Layer 3 of a small transformer language model trained on English Wikipedia (11 layers, counted from 0, width 96).
Take only the direct path to the model's output, skipping the later layers: a vector added to the residual stream pushes a token's score in proportion to its dot product with that token's output vector.

Output vectors of the tokens that the questions are about. A number n stands for (n - 128) times 0.016.
"ed": 79, 181, 111, 144, 109, 186, 139, 142, 149, 126, 141, 164, 134, 93, 87, 95, 94, 172, 112, 130, 108, 159, 166, 143, 106, 56, 76, 98, 85, 119, 133, 152, 115, 131, 117, 103, 92, 147, 101, 156, 142, 130, 157, 165, 166, 131, 163, 152, 167, 117, 142, 128, 155, 111, 134, 123, 111, 128, 140, 128, 118, 126, 79, 62, 182, 136, 138, 94, 124, 133, 149, 120, 124, 87, 100, 120, 138, 118, 111, 129, 129, 103, 142, 150, 164, 119, 82, 146, 159, 136, 122, 159, 165, 149, 144, 91
";": 155, 107, 121, 100, 115, 120, 153, 158, 117, 88, 138, 124, 168, 118, 141, 123, 134, 130, 128, 139, 148, 113, 148, 116, 137, 128, 136, 109, 120, 112, 98, 135, 105, 163, 150, 124, 134, 79, 173, 148, 141, 132, 168, 164, 163, 135, 125, 127, 129, 124, 113, 81, 129, 123, 166, 132, 166, 136, 172, 134, 86, 110, 148, 93, 155, 126, 123, 132, 111, 105, 123, 150, 101, 148, 133, 99, 136, 127, 124, 150, 138, 142, 94, 142, 106, 116, 136, 116, 125, 126, 88, 117, 114, 137, 105, 94
"very": 148, 111, 150, 121, 122, 114, 165, 145, 63, 143, 111, 104, 78, 109, 122, 205, 98, 154, 83, 61, 110, 111, 31, 149, 142, 148, 125, 178, 182, 130, 177, 149, 172, 84, 109, 140, 161, 125, 131, 104, 151, 121, 160, 176, 144, 113, 149, 142, 105, 120, 119, 85, 119, 74, 128, 185, 170, 98, 171, 77, 84, 74, 111, 153, 123, 102, 140, 187, 132, 123, 144, 87, 148, 199, 166, 115, 105, 134, 164, 75, 81, 174, 160, 107, 147, 114, 72, 130, 131, 66, 125, 198, 82, 151, 148, 161
"ul": 141, 134, 95, 143, 93, 170, 148, 126, 129, 115, 124, 120, 133, 163, 107, 132, 127, 108, 128, 122, 119, 144, 139, 128, 125, 100, 141, 130, 126, 118, 163, 115, 105, 152, 139, 130, 74, 146, 126, 91, 100, 130, 90, 157, 128, 165, 143, 110, 148, 126, 142, 123, 132, 113, 86, 177, 142, 119, 148, 133, 95, 116, 123, 180, 158, 136, 115, 129, 109, 104, 122, 125, 124, 93, 123, 131, 116, 154, 156, 97, 150, 145, 123, 133, 158, 147, 84, 106, 105, 152, 101, 146, 140, 156, 138, 116
"red": 109, 178, 191, 167, 115, 122, 134, 147, 166, 186, 123, 143, 114, 101, 96, 114, 132, 96, 97, 182, 117, 144, 88, 172, 150, 161, 61, 92, 158, 118, 158, 102, 100, 120, 130, 86, 142, 151, 173, 95, 121, 125, 155, 174, 140, 181, 167, 137, 161, 116, 116, 126, 101, 111, 112, 146, 151, 91, 187, 110, 106, 95, 134, 129, 131, 105, 124, 125, 135, 118, 143, 94, 140, 149, 113, 124, 156, 74, 154, 70, 60, 127, 122, 111, 180, 79, 59, 132, 76, 129, 128, 213, 95, 149, 150, 97
"ifornia": 176, 194, 143, 171, 145, 126, 91, 152, 120, 187, 98, 87, 74, 123, 126, 144, 158, 110, 115, 120, 96, 105, 52, 109, 95, 61, 111, 177, 103, 165, 160, 57, 96, 88, 106, 193, 171, 170, 172, 94, 92, 114, 86, 195, 142, 82, 180, 162, 189, 77, 164, 133, 116, 58, 140, 183, 165, 97, 241, 96, 32, 85, 145, 120, 122, 102, 191, 229, 109, 169, 107, 50, 172, 198, 142, 80, 132, 81, 79, 87, 87, 191, 149, 105, 80, 91, 61, 195, 103, 110, 130, 187, 100, 183, 204, 123
"ind": 100, 153, 190, 144, 154, 133, 121, 124, 135, 142, 101, 124, 117, 63, 102, 165, 106, 131, 117, 133, 128, 149, 151, 194, 111, 122, 111, 146, 96, 147, 119, 133, 176, 115, 143, 111, 120, 131, 147, 115, 148, 121, 111, 131, 146, 118, 147, 126, 144, 100, 160, 131, 117, 91, 142, 163, 109, 108, 133, 81, 120, 132, 117, 167, 112, 100, 154, 150, 142, 133, 114, 127, 130, 116, 121, 128, 111, 119, 107, 102, 72, 112, 151, 133, 183, 130, 81, 137, 129, 144, 111, 115, 138, 170, 127, 104
"aries": 211, 145, 128, 150, 124, 131, 131, 185, 119, 103, 116, 178, 111, 116, 75, 117, 139, 144, 101, 80, 158, 62, 72, 118, 111, 70, 113, 144, 157, 108, 105, 134, 169, 147, 115, 194, 83, 190, 174, 117, 136, 118, 160, 101, 119, 87, 239, 139, 180, 112, 148, 103, 135, 78, 119, 118, 178, 95, 160, 101, 69, 139, 176, 172, 148, 110, 171, 133, 150, 138, 63, 94, 149, 155, 124, 79, 124, 133, 115, 154, 71, 127, 134, 153, 158, 86, 53, 115, 96, 114, 160, 153, 97, 149, 143, 118
"out": 104, 145, 119, 134, 118, 148, 144, 147, 110, 139, 126, 144, 104, 80, 119, 129, 104, 103, 110, 167, 95, 136, 104, 43, 115, 122, 156, 129, 103, 151, 105, 178, 81, 104, 100, 149, 134, 171, 152, 137, 140, 124, 79, 160, 138, 103, 182, 101, 142, 58, 150, 116, 123, 107, 163, 150, 174, 94, 163, 91, 126, 116, 118, 157, 134, 122, 129, 181, 180, 99, 167, 136, 142, 115, 159, 122, 121, 116, 138, 70, 162, 149, 161, 132, 161, 136, 91, 86, 144, 131, 151, 159, 117, 121, 103, 120
"abor": 183, 133, 132, 139, 131, 131, 117, 163, 113, 142, 70, 148, 90, 161, 94, 170, 135, 149, 96, 117, 139, 88, 110, 175, 104, 108, 91, 158, 87, 194, 165, 97, 115, 92, 73, 134, 161, 119, 168, 116, 64, 114, 116, 173, 125, 95, 207, 138, 124, 125, 107, 157, 128, 73, 82, 170, 174, 118, 141, 115, 82, 114, 197, 124, 141, 180, 158, 157, 137, 94, 91, 110, 124, 120, 140, 101, 183, 127, 79, 64, 110, 151, 153, 86, 176, 92, 51, 135, 138, 123, 128, 199, 107, 176, 140, 146
"onn": 164, 141, 161, 112, 159, 114, 104, 181, 124, 136, 111, 161, 153, 149, 79, 181, 119, 87, 106, 108, 141, 114, 108, 137, 117, 120, 112, 118, 181, 144, 171, 93, 95, 68, 128, 95, 172, 146, 141, 125, 124, 123, 95, 132, 104, 100, 161, 110, 176, 124, 100, 141, 141, 105, 114, 181, 138, 120, 163, 77, 105, 112, 107, 158, 85, 71, 146, 162, 175, 117, 140, 95, 127, 190, 138, 101, 137, 163, 114, 100, 140, 151, 136, 130, 184, 103, 109, 130, 110, 114, 104, 137, 116, 150, 121, 105
"icip": 174, 173, 133, 152, 106, 130, 83, 250, 107, 167, 166, 101, 95, 110, 76, 135, 107, 120, 60, 139, 137, 72, 34, 192, 141, 123, 87, 134, 125, 160, 140, 93, 95, 55, 92, 168, 131, 112, 169, 129, 155, 120, 41, 142, 96, 111, 176, 166, 119, 151, 109, 134, 137, 126, 134, 220, 135, 80, 153, 126, 57, 106, 145, 137, 133, 160, 168, 201, 189, 147, 113, 45, 138, 143, 176, 102, 95, 145, 65, 45, 112, 177, 147, 95, 169, 127, 90, 127, 102, 143, 138, 169, 94, 177, 169, 141
"hen": 161, 137, 103, 146, 151, 143, 142, 122, 101, 159, 139, 49, 156, 97, 85, 95, 129, 130, 126, 127, 91, 103, 92, 110, 167, 123, 106, 148, 128, 95, 115, 139, 104, 127, 94, 120, 128, 78, 128, 129, 141, 127, 85, 130, 120, 102, 165, 141, 151, 151, 126, 147, 193, 111, 137, 193, 185, 104, 125, 98, 59, 72, 61, 147, 125, 141, 139, 182, 126, 141, 91, 131, 177, 156, 93, 86, 123, 127, 128, 111, 80, 115, 167, 156, 161, 125, 95, 165, 137, 172, 166, 138, 135, 171, 189, 143
"ual": 160, 146, 125, 150, 68, 158, 98, 156, 123, 162, 135, 118, 98, 159, 79, 119, 69, 132, 137, 79, 126, 113, 100, 173, 101, 205, 127, 119, 98, 137, 115, 164, 117, 166, 108, 176, 145, 104, 141, 144, 66, 125, 60, 140, 162, 125, 194, 139, 151, 103, 153, 39, 141, 85, 114, 136, 168, 112, 166, 72, 48, 130, 121, 165, 83, 106, 140, 182, 156, 135, 103, 110, 123, 143, 108, 171, 126, 160, 112, 170, 114, 125, 158, 98, 167, 120, 107, 163, 112, 126, 106, 147, 118, 97, 228, 114
"over": 97, 187, 130, 158, 132, 130, 140, 136, 94, 119, 113, 176, 128, 100, 133, 113, 124, 141, 122, 127, 142, 128, 125, 90, 130, 135, 111, 155, 84, 142, 129, 157, 117, 125, 123, 139, 157, 103, 130, 139, 103, 114, 95, 155, 123, 106, 206, 89, 145, 118, 82, 116, 162, 108, 122, 119, 157, 66, 161, 39, 100, 108, 75, 146, 148, 128, 135, 159, 126, 96, 154, 111, 140, 143, 145, 83, 146, 94, 144, 109, 141, 178, 169, 148, 138, 96, 108, 153, 145, 140, 140, 145, 135, 149, 114, 153
"ored": 137, 122, 156, 100, 81, 170, 140, 148, 105, 186, 130, 152, 132, 84, 131, 99, 77, 176, 100, 90, 77, 144, 120, 175, 143, 142, 72, 180, 86, 153, 92, 127, 91, 116, 122, 124, 116, 112, 199, 147, 99, 118, 130, 152, 131, 116, 191, 161, 159, 79, 100, 170, 124, 123, 111, 128, 153, 129, 169, 85, 41, 82, 143, 131, 158, 83, 167, 174, 182, 155, 100, 91, 151, 163, 101, 99, 121, 119, 134, 80, 103, 151, 156, 118, 232, 80, 40, 110, 123, 133, 134, 144, 156, 161, 195, 94
"val": 147, 144, 159, 121, 134, 127, 121, 110, 160, 125, 112, 102, 115, 118, 96, 156, 133, 166, 117, 137, 132, 133, 63, 169, 117, 164, 90, 190, 82, 100, 131, 126, 130, 89, 49, 184, 142, 124, 178, 124, 88, 121, 145, 167, 169, 81, 147, 154, 169, 122, 141, 95, 114, 109, 124, 181, 158, 91, 170, 85, 106, 142, 170, 130, 143, 132, 122, 136, 128, 158, 111, 77, 176, 125, 132, 120, 78, 92, 159, 121, 75, 159, 166, 85, 147, 108, 117, 117, 65, 110, 152, 149, 128, 165, 131, 106
"ourn": 134, 177, 124, 144, 165, 121, 130, 174, 135, 145, 95, 68, 139, 129, 91, 191, 104, 91, 117, 102, 109, 92, 105, 177, 157, 146, 77, 159, 152, 179, 153, 112, 92, 57, 125, 91, 156, 148, 109, 132, 91, 108, 107, 145, 126, 117, 211, 140, 164, 170, 118, 110, 120, 54, 124, 161, 129, 121, 188, 139, 105, 123, 146, 135, 122, 121, 142, 146, 178, 133, 130, 83, 118, 143, 153, 112, 128, 140, 139, 91, 111, 101, 94, 83, 179, 94, 64, 172, 114, 137, 127, 163, 88, 145, 130, 147
"ild": 169, 143, 155, 139, 135, 115, 154, 135, 148, 134, 114, 105, 88, 135, 160, 187, 175, 126, 119, 93, 102, 129, 103, 203, 141, 138, 91, 156, 123, 125, 89, 115, 104, 129, 101, 141, 101, 127, 136, 96, 175, 115, 71, 124, 89, 97, 193, 135, 129, 87, 140, 103, 129, 76, 145, 152, 145, 97, 137, 136, 80, 156, 154, 126, 93, 159, 153, 147, 124, 128, 118, 93, 99, 132, 144, 156, 56, 149, 130, 116, 93, 134, 165, 113, 168, 129, 118, 154, 124, 113, 110, 133, 132, 184, 132, 122
"ure": 160, 126, 158, 112, 125, 116, 135, 154, 90, 126, 121, 145, 155, 79, 122, 108, 84, 94, 116, 109, 127, 116, 122, 157, 173, 109, 160, 170, 136, 194, 111, 164, 121, 141, 64, 149, 182, 122, 113, 113, 93, 122, 88, 117, 126, 112, 159, 169, 152, 98, 126, 62, 131, 179, 115, 147, 141, 100, 158, 106, 64, 129, 92, 133, 146, 183, 100, 152, 133, 139, 100, 113, 158, 97, 70, 104, 117, 133, 110, 118, 106, 146, 151, 152, 191, 96, 112, 121, 156, 117, 94, 142, 149, 156, 178, 153

Each question shows what one neuron of this layer's MLP adds at an activation of 1. A number n stands for (n - 128) times 0.0071.

n314: 138, 114, 112, 129, 130, 143, 114, 143, 151, 148, 133, 125, 169, 146, 144, 153, 120, 156, 106, 118, 136, 117, 127, 122, 110, 126, 127, 122, 137, 133, 119, 129, 108, 137, 119, 129, 121, 152, 137, 118, 140, 135, 154, 95, 139, 105, 143, 121, 126, 124, 133, 120, 148, 134, 128, 111, 115, 140, 130, 109, 112, 124, 106, 143, 144, 126, 135, 119, 97, 128, 159, 134, 163, 101, 108, 141, 122, 141, 147, 126, 95, 122, 117, 134, 111, 125, 143, 115, 132, 130, 134, 124, 116, 136, 133, 96
Pushed up most: "aries"

n269: 125, 127, 121, 131, 136, 138, 143, 133, 128, 140, 129, 130, 124, 130, 130, 118, 121, 149, 152, 129, 121, 130, 119, 156, 146, 134, 140, 123, 121, 129, 126, 119, 137, 137, 133, 109, 137, 87, 134, 157, 128, 133, 115, 157, 126, 115, 134, 114, 128, 118, 141, 127, 152, 115, 114, 136, 120, 140, 132, 117, 103, 145, 90, 133, 79, 142, 120, 120, 108, 113, 138, 107, 100, 137, 104, 139, 143, 113, 137, 147, 113, 129, 138, 136, 101, 125, 159, 122, 133, 127, 144, 119, 146, 122, 143, 105
Which two tokens does it push up most, strongest first? "ual", "hen"

n46: 131, 134, 148, 127, 110, 109, 121, 93, 106, 131, 105, 138, 128, 134, 157, 136, 121, 123, 156, 144, 122, 130, 112, 112, 132, 130, 120, 111, 146, 129, 132, 121, 126, 137, 131, 107, 138, 124, 131, 134, 117, 110, 127, 112, 95, 77, 141, 119, 134, 115, 144, 133, 132, 126, 111, 129, 120, 138, 146, 157, 133, 143, 140, 152, 117, 129, 131, 130, 96, 145, 149, 131, 147, 129, 148, 109, 139, 135, 136, 132, 135, 120, 132, 86, 125, 178, 144, 145, 130, 125, 145, 138, 144, 120, 116, 136
Pushed down most: "ed"

n27: 119, 137, 126, 136, 143, 120, 126, 115, 118, 117, 116, 146, 134, 143, 113, 141, 135, 129, 112, 126, 141, 125, 137, 139, 136, 132, 136, 125, 134, 147, 124, 120, 148, 151, 133, 119, 116, 120, 112, 104, 110, 109, 124, 111, 134, 134, 133, 137, 96, 138, 115, 152, 119, 113, 132, 114, 145, 128, 135, 154, 115, 133, 145, 118, 128, 127, 148, 125, 133, 132, 132, 129, 95, 128, 139, 118, 130, 134, 109, 140, 114, 127, 121, 118, 131, 148, 138, 131, 94, 136, 120, 133, 119, 116, 150, 116
Pushed up most: "abor"

n145: 95, 126, 138, 171, 116, 92, 132, 109, 103, 143, 88, 175, 116, 119, 120, 131, 130, 127, 121, 152, 158, 126, 124, 122, 139, 108, 123, 145, 135, 138, 108, 120, 164, 139, 124, 124, 158, 150, 101, 146, 118, 136, 127, 120, 125, 124, 110, 86, 139, 134, 117, 136, 146, 131, 132, 132, 104, 122, 118, 124, 130, 94, 139, 143, 126, 121, 98, 133, 109, 110, 131, 170, 119, 134, 145, 154, 118, 98, 136, 106, 98, 141, 115, 132, 91, 140, 142, 149, 113, 141, 142, 159, 160, 92, 153, 114
Which three tokens does it push up most, strongest first? "over", "red", "ind"

n308: 138, 145, 132, 144, 142, 133, 139, 128, 146, 114, 131, 123, 119, 136, 119, 127, 98, 126, 103, 103, 92, 133, 146, 141, 130, 92, 130, 107, 133, 140, 127, 126, 121, 97, 98, 166, 121, 133, 119, 122, 134, 112, 81, 126, 124, 152, 133, 101, 149, 138, 113, 143, 133, 143, 108, 108, 133, 147, 146, 140, 149, 105, 130, 142, 140, 124, 120, 127, 146, 105, 123, 112, 169, 162, 109, 126, 108, 132, 127, 175, 149, 123, 136, 135, 140, 155, 129, 123, 120, 127, 126, 102, 129, 130, 123, 143
Pushed up most: "onn"

n294: 129, 127, 127, 144, 135, 133, 114, 129, 137, 129, 131, 125, 98, 105, 112, 119, 120, 146, 123, 124, 129, 132, 103, 143, 139, 136, 138, 112, 136, 122, 137, 133, 137, 159, 124, 122, 136, 131, 124, 132, 134, 150, 124, 144, 76, 127, 123, 136, 137, 89, 134, 132, 128, 131, 107, 112, 119, 139, 122, 134, 128, 148, 152, 123, 112, 117, 127, 137, 138, 132, 129, 132, 145, 137, 127, 114, 119, 129, 118, 119, 134, 182, 125, 58, 145, 131, 126, 126, 122, 187, 153, 137, 110, 115, 112, 135
Pushed up most: "icip"

n138: 125, 106, 167, 107, 152, 119, 121, 137, 135, 123, 104, 124, 143, 138, 145, 125, 125, 146, 145, 109, 141, 118, 115, 128, 135, 119, 123, 133, 120, 138, 132, 104, 121, 141, 139, 127, 142, 104, 124, 132, 134, 123, 111, 108, 130, 159, 127, 125, 147, 145, 109, 156, 145, 130, 120, 154, 130, 129, 120, 139, 106, 142, 121, 147, 125, 130, 102, 135, 134, 135, 124, 108, 117, 141, 137, 115, 114, 115, 134, 129, 141, 126, 107, 116, 133, 125, 120, 139, 129, 126, 107, 159, 114, 147, 115, 117
Pushed up most: "onn"

n261: 111, 161, 126, 110, 124, 115, 165, 85, 137, 178, 144, 68, 128, 118, 146, 136, 102, 159, 123, 117, 107, 138, 134, 118, 109, 110, 137, 142, 159, 118, 95, 122, 140, 127, 149, 129, 129, 143, 105, 170, 127, 130, 131, 133, 135, 104, 159, 124, 164, 149, 144, 129, 128, 127, 144, 127, 101, 110, 137, 104, 129, 156, 118, 147, 147, 98, 104, 122, 150, 144, 148, 142, 114, 104, 136, 93, 116, 106, 132, 125, 133, 111, 134, 120, 124, 146, 124, 153, 152, 134, 154, 130, 107, 112, 146, 136
Pushed down most: "abor"

n175: 113, 121, 113, 125, 151, 119, 147, 127, 124, 128, 126, 109, 124, 122, 137, 138, 116, 108, 125, 130, 137, 130, 116, 134, 137, 131, 125, 127, 135, 135, 127, 134, 120, 147, 140, 122, 140, 153, 131, 126, 150, 104, 118, 123, 124, 126, 137, 126, 118, 126, 123, 114, 122, 114, 127, 120, 127, 129, 129, 136, 136, 123, 124, 125, 132, 129, 127, 116, 115, 124, 118, 123, 144, 143, 132, 127, 144, 129, 123, 132, 119, 124, 116, 132, 128, 134, 133, 145, 116, 125, 138, 125, 128, 146, 140, 131
Pushed up most: "ourn"

n344: 99, 100, 101, 137, 135, 129, 108, 146, 145, 182, 132, 100, 137, 125, 105, 128, 155, 129, 136, 114, 142, 136, 132, 125, 127, 129, 92, 136, 152, 169, 145, 102, 115, 142, 84, 108, 162, 105, 87, 161, 122, 125, 93, 124, 134, 178, 168, 103, 86, 145, 110, 151, 66, 119, 124, 125, 164, 139, 138, 143, 119, 163, 119, 119, 136, 170, 143, 149, 104, 136, 117, 111, 121, 152, 97, 128, 132, 104, 84, 144, 144, 119, 97, 118, 170, 116, 160, 147, 104, 108, 171, 139, 121, 110, 121, 137
Which three tokens does it push up most, strongest first? "ourn", "abor", "icip"

n367: 130, 128, 91, 129, 125, 155, 131, 123, 145, 88, 143, 132, 115, 118, 105, 150, 122, 107, 133, 121, 103, 141, 138, 91, 128, 110, 108, 139, 145, 96, 122, 123, 142, 128, 79, 129, 133, 149, 137, 106, 137, 146, 109, 144, 124, 157, 147, 148, 133, 116, 130, 137, 136, 161, 129, 136, 121, 119, 106, 105, 124, 111, 131, 127, 129, 142, 148, 125, 122, 124, 136, 121, 133, 137, 151, 133, 138, 108, 122, 135, 128, 123, 138, 145, 135, 137, 126, 141, 114, 143, 132, 119, 128, 108, 116, 133
Pushed up most: "out"

n246: 104, 126, 135, 145, 114, 124, 137, 107, 126, 120, 99, 133, 136, 107, 129, 128, 135, 131, 128, 162, 159, 118, 132, 103, 120, 101, 98, 154, 147, 152, 106, 130, 153, 130, 131, 113, 134, 150, 145, 127, 135, 129, 118, 121, 124, 117, 119, 98, 136, 140, 116, 149, 148, 121, 150, 158, 108, 102, 117, 121, 139, 124, 112, 128, 111, 125, 123, 130, 127, 132, 148, 151, 105, 129, 134, 125, 139, 107, 139, 132, 102, 138, 125, 114, 122, 126, 160, 137, 127, 121, 155, 161, 131, 103, 132, 141
Pushed up most: "over"

n304: 124, 126, 150, 117, 153, 117, 123, 144, 124, 104, 153, 130, 120, 134, 126, 156, 129, 105, 146, 134, 141, 147, 133, 165, 145, 132, 152, 143, 141, 111, 109, 161, 120, 117, 126, 119, 101, 128, 128, 111, 138, 120, 99, 118, 119, 112, 169, 117, 133, 138, 122, 96, 120, 125, 142, 143, 129, 118, 111, 128, 142, 141, 154, 138, 110, 161, 99, 91, 102, 110, 149, 120, 121, 111, 125, 148, 113, 148, 129, 130, 152, 130, 138, 124, 97, 143, 125, 134, 103, 120, 139, 126, 146, 123, 126, 141
Pushed up most: "ild"

n239: 161, 126, 120, 132, 130, 150, 122, 132, 113, 111, 143, 122, 144, 134, 140, 130, 122, 122, 120, 148, 122, 130, 106, 145, 107, 122, 149, 123, 125, 155, 128, 119, 124, 138, 134, 131, 124, 119, 150, 125, 112, 89, 121, 110, 126, 96, 139, 142, 109, 117, 122, 116, 128, 128, 131, 121, 98, 157, 144, 129, 133, 123, 128, 123, 124, 141, 115, 126, 108, 161, 129, 149, 128, 126, 153, 120, 126, 124, 153, 145, 131, 125, 125, 108, 127, 150, 123, 135, 124, 129, 142, 132, 128, 128, 115, 103
Pushed up most: ";"

n220: 119, 130, 167, 105, 139, 110, 114, 113, 134, 136, 106, 144, 124, 124, 142, 129, 137, 134, 164, 146, 128, 108, 149, 134, 125, 127, 117, 120, 130, 143, 126, 118, 134, 122, 128, 113, 124, 152, 112, 139, 133, 109, 119, 133, 117, 118, 105, 131, 145, 140, 143, 120, 133, 118, 131, 96, 133, 134, 111, 107, 124, 124, 131, 149, 116, 110, 135, 126, 108, 119, 133, 138, 131, 132, 114, 134, 143, 136, 123, 123, 126, 129, 111, 131, 128, 127, 139, 132, 151, 136, 127, 120, 152, 171, 107, 140
Which two tokens does it push up most, strongest first? "ind", "onn"

n343: 119, 171, 106, 92, 129, 129, 90, 142, 131, 143, 131, 131, 128, 130, 147, 144, 101, 123, 117, 152, 155, 119, 110, 155, 140, 138, 128, 119, 117, 142, 123, 146, 131, 128, 139, 110, 99, 142, 117, 103, 148, 109, 131, 145, 164, 134, 129, 138, 127, 126, 120, 133, 156, 137, 113, 138, 106, 137, 107, 114, 139, 139, 135, 147, 111, 111, 133, 139, 120, 118, 123, 114, 98, 98, 158, 162, 103, 131, 116, 124, 128, 140, 150, 129, 129, 108, 133, 133, 145, 125, 145, 125, 99, 98, 141, 147
Pushed up most: "icip"

n35: 118, 112, 139, 143, 131, 133, 131, 133, 143, 106, 133, 101, 131, 120, 95, 143, 138, 139, 127, 115, 130, 125, 110, 150, 134, 115, 116, 114, 118, 114, 115, 119, 137, 152, 124, 149, 161, 159, 135, 150, 134, 124, 121, 102, 139, 116, 111, 124, 121, 118, 118, 130, 148, 114, 112, 131, 104, 118, 108, 112, 146, 100, 127, 117, 114, 121, 106, 139, 150, 130, 121, 144, 126, 123, 127, 151, 118, 114, 123, 149, 151, 134, 136, 143, 112, 154, 132, 135, 135, 129, 124, 122, 146, 150, 123, 147
Pushed up most: "ind"

n248: 132, 116, 112, 121, 115, 133, 131, 130, 123, 139, 123, 144, 135, 133, 126, 125, 136, 122, 113, 124, 120, 137, 142, 126, 150, 122, 121, 123, 116, 119, 124, 135, 134, 136, 111, 138, 130, 109, 118, 142, 118, 124, 127, 121, 133, 131, 135, 110, 138, 122, 104, 110, 122, 101, 124, 138, 133, 122, 117, 141, 133, 125, 128, 99, 149, 136, 139, 127, 131, 153, 130, 118, 131, 154, 149, 105, 133, 123, 132, 126, 139, 131, 115, 129, 126, 135, 135, 125, 124, 138, 118, 118, 105, 119, 151, 148
Pushed down most: "ind"

n374: 135, 161, 124, 110, 142, 94, 127, 90, 136, 126, 136, 113, 116, 120, 137, 110, 112, 113, 152, 153, 122, 134, 131, 115, 150, 130, 92, 150, 97, 106, 130, 109, 134, 117, 117, 119, 130, 124, 103, 163, 99, 121, 100, 146, 129, 141, 127, 121, 129, 128, 122, 122, 111, 127, 140, 149, 143, 106, 145, 110, 125, 156, 110, 122, 164, 111, 132, 167, 133, 97, 134, 118, 142, 134, 105, 116, 145, 152, 153, 152, 130, 124, 121, 129, 132, 113, 121, 143, 149, 138, 132, 141, 124, 114, 116, 129
Pushed up most: "over"

n130: 159, 138, 118, 150, 144, 132, 150, 125, 125, 122, 134, 120, 137, 131, 146, 147, 107, 133, 139, 127, 133, 110, 124, 109, 100, 114, 130, 161, 116, 129, 135, 141, 113, 128, 110, 107, 127, 136, 129, 131, 166, 120, 124, 101, 138, 130, 138, 124, 124, 116, 119, 157, 137, 116, 140, 109, 97, 143, 128, 127, 114, 126, 138, 123, 171, 124, 137, 127, 114, 128, 126, 141, 123, 126, 101, 140, 117, 162, 122, 135, 117, 117, 134, 110, 122, 117, 130, 161, 134, 120, 120, 124, 116, 140, 125, 121
Pushed up most: "ild"

n358: 113, 141, 112, 150, 135, 151, 141, 115, 104, 134, 142, 140, 137, 114, 151, 136, 100, 104, 148, 123, 136, 142, 139, 121, 123, 132, 151, 104, 147, 138, 144, 126, 136, 142, 115, 123, 109, 118, 110, 161, 154, 131, 128, 138, 132, 83, 135, 151, 139, 127, 124, 113, 83, 118, 119, 152, 132, 107, 136, 135, 135, 126, 106, 111, 132, 100, 138, 126, 119, 184, 115, 112, 118, 136, 125, 137, 151, 134, 100, 138, 124, 151, 122, 133, 139, 130, 119, 142, 122, 128, 114, 103, 146, 83, 165, 113
Pushed up most: "ual"

n24: 126, 123, 110, 128, 112, 101, 136, 131, 104, 174, 140, 151, 127, 140, 146, 110, 101, 165, 118, 115, 113, 149, 144, 134, 151, 138, 127, 119, 107, 143, 135, 101, 110, 132, 141, 126, 98, 135, 137, 146, 123, 112, 117, 122, 123, 133, 119, 97, 126, 128, 110, 130, 127, 108, 102, 109, 135, 109, 110, 86, 139, 111, 127, 131, 148, 122, 116, 119, 145, 135, 139, 110, 126, 98, 134, 157, 167, 186, 109, 99, 174, 129, 122, 139, 131, 101, 137, 137, 124, 146, 128, 138, 106, 161, 141, 112
Pushed down most: "val"

n126: 159, 130, 122, 135, 162, 160, 143, 120, 121, 107, 111, 139, 118, 122, 149, 100, 126, 149, 129, 152, 156, 151, 118, 131, 123, 120, 114, 67, 153, 123, 114, 120, 122, 102, 190, 141, 131, 147, 132, 140, 126, 125, 95, 130, 142, 118, 121, 149, 138, 120, 133, 133, 164, 124, 135, 103, 131, 142, 125, 131, 142, 114, 134, 112, 129, 148, 157, 125, 103, 137, 114, 126, 136, 119, 126, 98, 124, 127, 105, 135, 165, 111, 106, 125, 128, 141, 134, 139, 127, 127, 104, 149, 123, 140, 114, 109
Pushed down most: "very"

n133: 123, 137, 149, 165, 147, 120, 138, 104, 141, 114, 97, 130, 116, 100, 124, 144, 140, 119, 125, 68, 153, 157, 137, 158, 134, 157, 126, 138, 114, 166, 139, 111, 111, 126, 140, 130, 111, 130, 84, 140, 108, 114, 153, 114, 140, 135, 144, 127, 101, 126, 107, 90, 130, 157, 121, 106, 116, 96, 152, 120, 119, 130, 125, 136, 116, 111, 121, 134, 99, 115, 104, 137, 148, 131, 135, 116, 108, 122, 154, 129, 159, 130, 153, 122, 180, 97, 150, 125, 140, 122, 112, 120, 147, 119, 115, 117
Pushed down most: "icip"

n209: 116, 114, 128, 142, 114, 159, 161, 158, 112, 120, 121, 155, 140, 113, 97, 114, 132, 112, 153, 151, 139, 133, 102, 139, 141, 134, 105, 125, 137, 90, 126, 150, 106, 148, 121, 137, 114, 148, 148, 127, 121, 116, 128, 106, 136, 118, 122, 143, 112, 129, 131, 138, 131, 119, 131, 123, 158, 101, 117, 106, 111, 129, 128, 127, 131, 141, 121, 137, 122, 138, 85, 140, 125, 122, 127, 110, 134, 155, 145, 133, 138, 115, 148, 121, 143, 139, 115, 113, 137, 125, 134, 118, 115, 132, 132, 127
Which two tokens does it push up most, strongest first? "aries", "hen"

n316: 144, 114, 141, 154, 128, 159, 153, 125, 98, 116, 115, 88, 108, 118, 117, 166, 91, 104, 107, 112, 120, 172, 134, 129, 91, 123, 124, 154, 173, 160, 124, 112, 83, 133, 139, 117, 132, 131, 154, 154, 113, 154, 148, 118, 148, 136, 99, 136, 155, 102, 115, 125, 90, 146, 98, 109, 141, 121, 127, 87, 116, 129, 122, 154, 82, 83, 76, 87, 134, 186, 128, 123, 184, 169, 115, 144, 112, 127, 152, 80, 118, 140, 110, 143, 130, 162, 133, 123, 165, 140, 104, 133, 135, 154, 154, 147
Which three tokens does it push up most, strongest first? "very", "ored", "onn"

n127: 138, 110, 148, 147, 167, 118, 148, 141, 122, 105, 96, 139, 121, 95, 117, 135, 132, 124, 115, 145, 133, 140, 137, 144, 142, 109, 110, 113, 121, 119, 119, 141, 119, 117, 115, 112, 96, 115, 112, 91, 121, 101, 127, 140, 128, 131, 104, 135, 151, 119, 115, 116, 130, 137, 125, 119, 118, 118, 130, 117, 150, 123, 137, 99, 134, 110, 138, 128, 127, 146, 125, 152, 140, 148, 142, 140, 185, 143, 172, 126, 139, 133, 117, 126, 136, 138, 148, 138, 110, 123, 127, 104, 135, 145, 117, 125
Pushed down most: "ual"

n243: 149, 135, 122, 99, 149, 137, 91, 121, 169, 138, 152, 162, 118, 128, 138, 114, 127, 127, 148, 113, 141, 132, 124, 139, 122, 159, 115, 123, 132, 96, 120, 144, 120, 148, 88, 132, 133, 125, 122, 132, 133, 105, 119, 151, 116, 124, 119, 153, 124, 155, 119, 127, 136, 125, 110, 158, 128, 146, 128, 132, 94, 152, 122, 129, 143, 128, 143, 116, 110, 129, 94, 105, 132, 132, 137, 122, 130, 114, 145, 139, 109, 122, 123, 127, 110, 115, 153, 136, 98, 105, 144, 114, 152, 131, 130, 107
Which two tokens does it push up most, strongest first? "val", "ual"